Layer 16 of a small transformer language model trained on English Wikipedia (21 layers, counted from 0, width 64). Numbers have three digits each and are written without spaces.
A neuron adds its activation times its output weights to the MLP's output. To switch it off is to set its activation to zero at one token and run the rest of the model.
A neuron's activation on a vector x is GELU(weights . x + bias), where the dot is the dot product.

Input weights of the MLP neurons that the questions are about. A number n stands for (n - 500) times 0.0016.
n35 (bias -0.301): 309544456482561265424553643552752613424634649355482331493122351611508456189298409540592498694386761673266466591671290363523514476350498530501682613561516568648460370382582452478834487276590208
n36 (bias -0.203): 429485616549600405389658417341601476514439443624329378572359596516756563647645843524909112325520550638570603587583209379230299483584181392601228691488572520450566369578484375394497525708330761
n42 (bias -0.084): 463575467616382649544541606509461345446673394806401453319576594499395661451419498414645539669605625585446627538458396278496489424539850348464248544621417621451358591626230466177753517381521484
n76 (bias -0.335): 612506637252458511591601743397596297404565398540441442366455471559434581378551420559630695326453559360730324662277810334527668510703413288543416738418573689567439576698379505435419626496498700
n82 (bias -0.549): 498627470654340422505634505278308149495408459629680400401251271289409526719562428697651937343421398485470484773692555544591821480623462351839460731445512358515552371381327583571701799509363358
n113 (bias -0.304): 729484258418467712456471511138680398494573507547077583779485612823628493382380522458737500591289587608686576427542199569396300628413487294328439351731398537549393461605509430526321480568513415
n130 (bias -0.267): 591419447356324445496719362484481317622872470397486331480489638420764359582623447386770654361419645313621555660594470613387492543584202203486364627601452663457705543582449737637441490391264237
n141 (bias -0.254): 761418515576418604265788419470479451364482372433214657475716428321463780496364645312552618307551597458753345625381392574680510451524660606666449437310261552659752330483628437395560542641470526
n164 (bias -0.363): 523219685396515608423364531481505466728687338549437452530567528963455346550577565628531460683309644325466481673656310701624580472373335405542545530601485373689659534474434383446253379358425549
n174 (bias -0.406): 403365687539749625421607226251617221606443417448337534165438382558493763656626920602635472274437225723443398561575330385879444682657403450394547659585409444418695551440777326485477503402471390
n185 (bias -0.194): 284311404618512678525647369640508645221581375525432407634174448636622341245304706434332363483842510518625429491466321714368450371421620610413251658653358421418506540307452535608415648457550475
n201 (bias -0.321): 409576654627527418507715350519235565257420627425409374493526456536436557471423567610349718275611350546606538385331547531278485675416747355581579589339589630655288508688631647610575311461645442
n206 (bias -0.432): 311433315594797498728550312461483595647470475331324623596436530466239445455455526563532401701704532474670482551413812579278462431553416466631389295314343384310401499405523653427558733521800630
n207 (bias -0.153): 513418565477505405543398511614371531424399216255544552823539655583576525463413393509554380587302552305625386415499470693583122485589201311903385467476460792525421356706358455644529466288715538
n245 (bias -0.339): 610399464631577319369444592482474423431496518255534426763519515536491664548623515506675827398641569426538709403460293370510450114520359580725116518312364613625367264733557557486434584585571561
n254 (bias -0.543): 296365257337409534529408649664612436825337565274402226254557342377267648481100745475586593398508446606561381702657361753441769646163587627760404549379377431733483442437551554782729585436732331

Output weights of the MLP neurons that the questions are about. A number n stands for (n - 500) times 0.00045.
n35: 683481619447278575369540166406355417493606416614473367865514540657537448337649701376530496368530556741435374705397567511542663401460376554714347389545448497652484530447676482314363096757551560
n36: 597489651453462597605493507433405625532792366371541672830500399658404450315529653206380664445318712574569634349199371426278797755447567613452558280591232220419608790293703489554525524613214222
n42: 550601605462397486443479575454479388514637343602392497538402511480410642653575279565540587395458596255409553191876505426404749490621344503338459467954581525409583490166602467433738196620536685
n76: 623558377526384487398259630307425648421460779298442554402682381460556409320544619620643338581690404405448608604639268313728470709561438613590516542446531433429261584494513582681517649645338571
n82: 445322392655720642744525601307433436552676526406725591451397582414424550485289620219519529475616623339478134476644197375453596524457556384364797658530254517422408777431406403809352647417779408
n113: 552384717602618290551537404627421596494477556287813384421261346593428411353529471634462368483569316347519319735506740536456674393492493506843604588366532382409624598298401456523645793423491471
n130: 480501559398478352679292589595523416369497398479726492794506511336545619496319644483429467748719466468324247325574564637626549385414547952349378302538555498375344642471593276404682607703563496
n141: 363531441469624242412621644413670477387387531446315520696761446596531602518574496441688314508382436462553619386367524538453648664387549628412567344298585383536603431758386602429335573591598479
n164: 449576650325489511526690464443210412532473799545571510488514512415340566514502514588690450580571559238285585632284772281501731435395341485443543383622264739410549329310617505331557613578437636
n174: 511741569325595598282441483276472567395483245355230701141733438598423751699562658757425615194358587669914501859370739649571295218436460406490659548515591363427542580402566370477517622422057698
n185: 621530591620740471177440486422399809305590547507781596449439516465445488447736355542636584331475440579341393505565477973588434521546320313464703903589330296628594375718465416112450122382574607
n201: 593350515542824638615358483325456316413530476471427486439691353505422528541477666440449740371231502372421628512388601692585596469415562646612472408390265314435648510554636625339467361608527507
n206: 286464459693518460563338162391672469690360553450491695549327712688145521515545429701578383727226510542471537536401474654536508376492463668596443417457679534292583470808340529436590633399461561
n207: 453724427451480575532664536456411714424421578715488476327593465468235434532367567531396518434636578484417667389323606600546849654266830305377629530424403187387542553433537629461643551456466403
n245: 401540418384571586560430561401518497344517539426401388407324515438814283637473688555515545431491573483147378642629730833505464688418703447557628510500553236562375684392439504484446547318537576
n254: 443683403702581685718556499524709251666375565709387221578514320616541777274533767528431247752619311372216640533693460134306343756389525352531457605350585604587321710507442487606411126670448580

Each question names a token from some text and the token that comes next. It shows the vector x that enters the MLP there. A number n stands for (n - 500) times 0.014.

Then comes g, the gradient of the next token's log-probability with respect to the MLP's output, scaled to length 1. A neuron's effect is roughly proportional to its activation times (output weights . g). A number n stands for (n - 500) times 0.0009.

"Career", then " total"
x: 616603390386455553691587467564509477373419394296672417462595430515418454517777359278643422522556479472490560320496509576620834499656515412544747411447694453231509377423326503516387549438587570
g: 683392338317270480687278257399550540453321534484428298519382764312509528492605678766583686500425293557619522656221445526288565582470313630701518506694653660292456482674556706493431435583414603
Which two neurons, each switched off alone, lower its probability most, in order? n76, n206

"0", then "2"
x: 410500484590541585505198650655622517390617642518581461569457618501627420470624403262615323446400485382229545266419614532603700660363751588390617492606547427442510451413305475397555417500444632
g: 387688338343670553868442662565329352461657422449424595614755379472126724429526210455602336621417664660734404494518455565424390523407519408257578479421444554451804490556404606575438494588336487
Which neuron, switched off, raises the next token's probability most? n35

" c", then "ant"
x: 488420430458456637564276430553567624393552668355623429487544487493478558526672618549611494431271408558384505416453445577515606374370483404456553556560616561176837442490729515598443434621378369
g: 451467610398425287451455747245402457451473435551290365758692357687588592600551622638509314529659387414620690689394608578482386114547681476624243572376527293548703634290555729368462461484479529
Which neuron, switched off, lowers the next token's probability most? n174

" technology", then "."
x: 534478503357624561472442619577622652173408471517585369425475402468590519449474520398653335548540538397592499252538527640557682429557540445501554533513618461319681506419428429331440428589469591
g: 307581363416495629122510302579538642697529704510562315546650627550536679577500551345458462370190768386706315710512760457414623590447409303332760670407667360430462410541427474381512589492408441
Which neuron, switched off, lowers the next token's probability most? n185

";", then " "
x: 499472330419219599499302560653678508573555649393730534413605573496625456532526438350534564538511493347253524476454404583464673510522536626390708352529491519324596373482382638610485405797424442
g: 486676558323392392604218501523767308269717637443594577541570396582573626396618425540557564642379444659544544240346642630568471224510364681389791468255699360475339726479450338464394432421539716
Which neuron, switched off, lowers the next token's probability most? n130

"ost", then "as"
x: 483513478426523461587368719671388596166462569635547515403621517537440583452440433540467458493391468553159647485363606527484643485466519612404814363481546625522690438554616471509385356670622544
g: 371528482396485560508207542426304571598364463261533404619777611344502407779579530502343534340306456510656442606774547401590605350768672673463645443430515350472479629521812551526209455539541191
Which neuron, switched off, lowers the next token's probability most? n201

".", then " From"
x: 514410388523399475497554627550573468407400577471504489414577573530562497417573490482484391635505405474417434606497403717537631454489521506391625496334470427524526594423418485480628404578567532
g: 457322449520562445729661669624442554564529471242542672549510376540234314309637574640508413675819676406581347753430510318421457717384366353364273623279404529587519473453541347499310471691604764
Which two neurons, each switched off alone, lower its probability most, in order? n254, n164

" Div", then "is"
x: 410635410321463433580319808462457576336425430452432454635618673396512464573589471536616418620424443328402691408556613542602844333763439459495611571417533511243589537532499642404305468649334458
g: 587603292557485454333219611477310621393389694707332482366381555483470530370587365606283576747481638333596650339435534561583506557571704312485568236364606279398367521324607630670815627715479643
Which neuron, switched off, lowers the next token's probability most? n76

"Ch", then "ore"
x: 472629424448459574616376498644462522447577458406584580542587504542469492530436427461539406489113390410263704733476637576536575445568409487484761538498577502342759394509519486356366425656638572
g: 502578541618413555776554245539665844627344210527354678627553420351460310302458799444533392403664607684452486611399590607587405249441711647344333376543567390325424264420572493459541582466655489
Which neuron, switched off, lowers the next token's probability most? n207

" film", then ","
x: 644473484465611709522360599576509587306594378459564305586496388540640431369513428492476438621441448393352513250509498588673717434472479471486573615487562389206819413337463587394523450631570495
g: 401664384405373819287496792523551803427332545615694370502544566553565357621530180489639534416141342497678595425239508519371387472590720537341708538453554471417568670619364490469403601479348508
Which neuron, switched off, raises the next token's probability most? n164

"al", then " p"
x: 532452463554557531576357635553616699215448655485401460453422471484524493459453544474412353413508380347522658249578564647634602426533461603484525381642571449334530488463450602404427470472422701
g: 785749439523436729416333529433497474483686642387663431331426649361503641657511532394824602569555445466276582356502655591222381450465335546544420592346477537198705572246636476419663352654286417
Which neuron, switched off, lowers the next token's probability most? n185

" applied", then " design"
x: 388570437345643506491482827556595603244517672580534385462417388530548442296527441437649396543547434450490635109493480652495638484427452471541573399485541448392693470414592461484441497539391662
g: 720248690503582583708290495334439353414566542511325442417447465454694397601410766316134661384510578586261373278540616573818562453524366451535333694669467596662615358405414456509683546550482645
Which neuron, switched off, lowers the next token's probability most? n35

" television", then " in"
x: 569558540389635624502426445500607549263478348443520317505528434582632498357537459448589446583462543449388506315545514621594774390548521449501487498494659496132803411398364520405500469571472599
g: 336557304282355533496554611590653816289476621423644706487565691674641488290587130558669289595610377523736382623495407491378398478381532470411594405188479458485459471559377499379521421692748663
Which neuron, switched off, lowers the next token's probability most? n185

"ort", then "iv"
x: 423478229579501409586336745582410497311408540384552461461743456510674546493538495377665489389515435502460536613507598524699565445514676666599624473331570532448544222452499581264538413726355615
g: 681424505618781416165396298516306276586544451589235603533583563203625399613527626628848531278446528576453716500651666379354725590433469418728563576516418367284432528470494466556543511301518478
Which neuron, switched off, lowers the next token's probability most? n245

"\n", then "Pl"
x: 442623329522471566491447662633619266456536589427776539428597536478587546563564386350532594404311517388423408438539514532414876444634527477427758454587368446389483409492417504483606395619497593
g: 722427414438570539451578616351373679543251248326709554442132322382350738503494595386300409546670588630498455457767389524741532263424499420335628503667519524601559501479546500831580621577471311
Which neuron, switched off, lowers the next token's probability most? n82

"R", then "ect"
x: 500451373454513363601350573718667431286374559434590598463525481424485548656591535382476411385245474343124648563475714509692648500496574482533544612541716388426618460582532603462558426635544410
g: 551482362537529530341721657309505708451633454712359670557599389320536530562538473644743256471357626170581509458530228492270500486508631576476509506626571708563361750320376298757448557400516212
Which neuron, switched off, lowers the next token's probability most? n82

"ors", then "/"
x: 507346400388445425619626662591489657221459282490475597340584517555529493753495362423567442606508357424509591134545549589586670489519628555419491475416616595470509547387499523340591426772428559
g: 537778535336500534466244630541588431733574487337437594272505454310562642765403519244486488608252413448639508360399485432392676567666435399305590668763772493172558704584544572554499438315368493
Which neuron, switched off, lowers the next token's probability most? n42

"ores", then " data"
x: 606490346400521504589539601558657762206441559530511505333452397531618570534519503444506421473449368402676508288444583632466583397490511571489641408507585537462531413447499584435532401720385436
g: 564488672425553446638504430284659385498403456590338555450492393251293457480401548188393562548686261641453579615720320613661620241711210528561775488786398467623539539406505443631533489299589724
Which neuron, switched off, lowers the next token's probability most? n185

" data", then " to"
x: 472436453327559478404438800578666707133464520534499472527420389382493510594592516430634282567499526465519465273487484629508605516603528526472469386560580509376630557527442464403509446607423528
g: 182571419430468191316581404428493602398700600748632721544429527697642492439634477486599360551679507751716620601356445430256532346258417568672495520388511482462427482553773359544423476346193649
Which neuron, switched off, lowers the next token's probability most? n36

"ata", then "ON"
x: 588473446524568537513313685627507664173430572545374649446814467480585552537456389526653444440492385450473486326431584533525662429556579571533694407427512622357526509424448430618360338707392485
g: 458287614354714613515472552786447234657547571200398567359474494392381493485398544150376673476357616638491565682594373389490701521737396580375304675590703711319312605598387531371647493472600494
Which neuron, switched off, raises the next token's probability most? n141

"ed", then "ag"
x: 434474247423571456546316720605465586275513704616458514431427536579529485589590501608644444461525386631336471405498624467586668501518599500428781376570485506293696307497689728484371322499456448
g: 753505539495504506242381202307156471517610625452440710870585488401411616680663588744626648505458573358515475632701412364522613283573279662437618451473376553431486379523317483496241582489551454
Which neuron, switched off, lowers the next token's probability most? n35

" applic", then "ation"
x: 382483443263556498483371653537601637302457504494564410470498375588592397497680654441635320531437408399543689476465583646487548357467532579474571452464494557393719439430679415294323557565394642
g: 338518690402322528640405680435460556388373525664616490553493670536628426423516654417278443323571582487298487248344250497436319431319532550566572679366574640642362333363716880394556470809622713
Which neuron, switched off, lowers the next token's probability most? n164

" D", then "at"
x: 438419478607490559521493596649387515261579613528377559503503529535503477512507616436615333440201368385396607611529491552669661552608517443372629566445606422275645434627463566458534441794277557
g: 386368557533631506633115419527573705388223499574764647398674706448429635571459456449454445474302500315389682370550537686268646114376449560525676656373407635554551427439745585432511377666547505
Which neuron, switched off, raises the next token's probability most? n36

"1", then "9"
x: 519496571539382654546414542489578417548483413599514540326682545607526556535788398346661312540297323451297502345391653536550620551322466564385752440536547521418628529434588425289541433690445686
g: 572577797426538463500723283170481308416485491399548641455318395604762397557782548529491294759651625540464663777505451443622667529366557486321529608456318447423584238261497479347456685428399465
Which neuron, switched off, lowers the next token's probability most? n164

" text", then "ile"
x: 632439312486553610430427649551541638254522461551478349579603284429544420508549487655433410636410489322432425247471510602562808486448472464651635504573517475242671481412558473438473440704545512
g: 355709373414538325594597421289649268636283548614460425974474671497367585604480619638392398507370445787295527603605510420426463589237371527679612471550479611390423430699726267343482525473428537
Which neuron, switched off, lowers the next token's probability most? n164

" to", then " a"
x: 505491371533443550542289518625667570260542497469576581516400498556537639512533520548461459535581440514368621304488642693476641358453539357526468491522544505381394416551477429410604429323432457
g: 583599360592429501428779476665612406276702622762582497306410456300581581567584178502163436636651412554569557683387482547480132441199536599446698480316549632429531338549557498400509455564688560
Which neuron, switched off, raises the next token's probability most? n42

" m", then "aj"
x: 431509269454443564813170555595501690344485595407555559618586520477514532474642579535450216640392464494488613438545478522465870437359473429564385585531532511341521496468544591532294437651410465
g: 297564350526329428496642358367533383436215581345385476369610334419339525346721445411379812542369616479554645556625548476564218618505261742700585623377536505277677676756708624595537423500644515
Which neuron, switched off, lowers the next token's probability most? n206

" -", then " P"
x: 569443398474402603674435516735543437425581581535501597290623537460601395477639507562499442433512420456291409320449526663646517439525425488373619578452477527465645491478600409356493379462529574
g: 629384703561362630407426464274601657543302653572619697505480430135505554502286429280639575525467438406328521361757607604323512586484024580531718770666530631401473473537463484526512445629421468
Which neuron, switched off, raises the next token's probability most? n174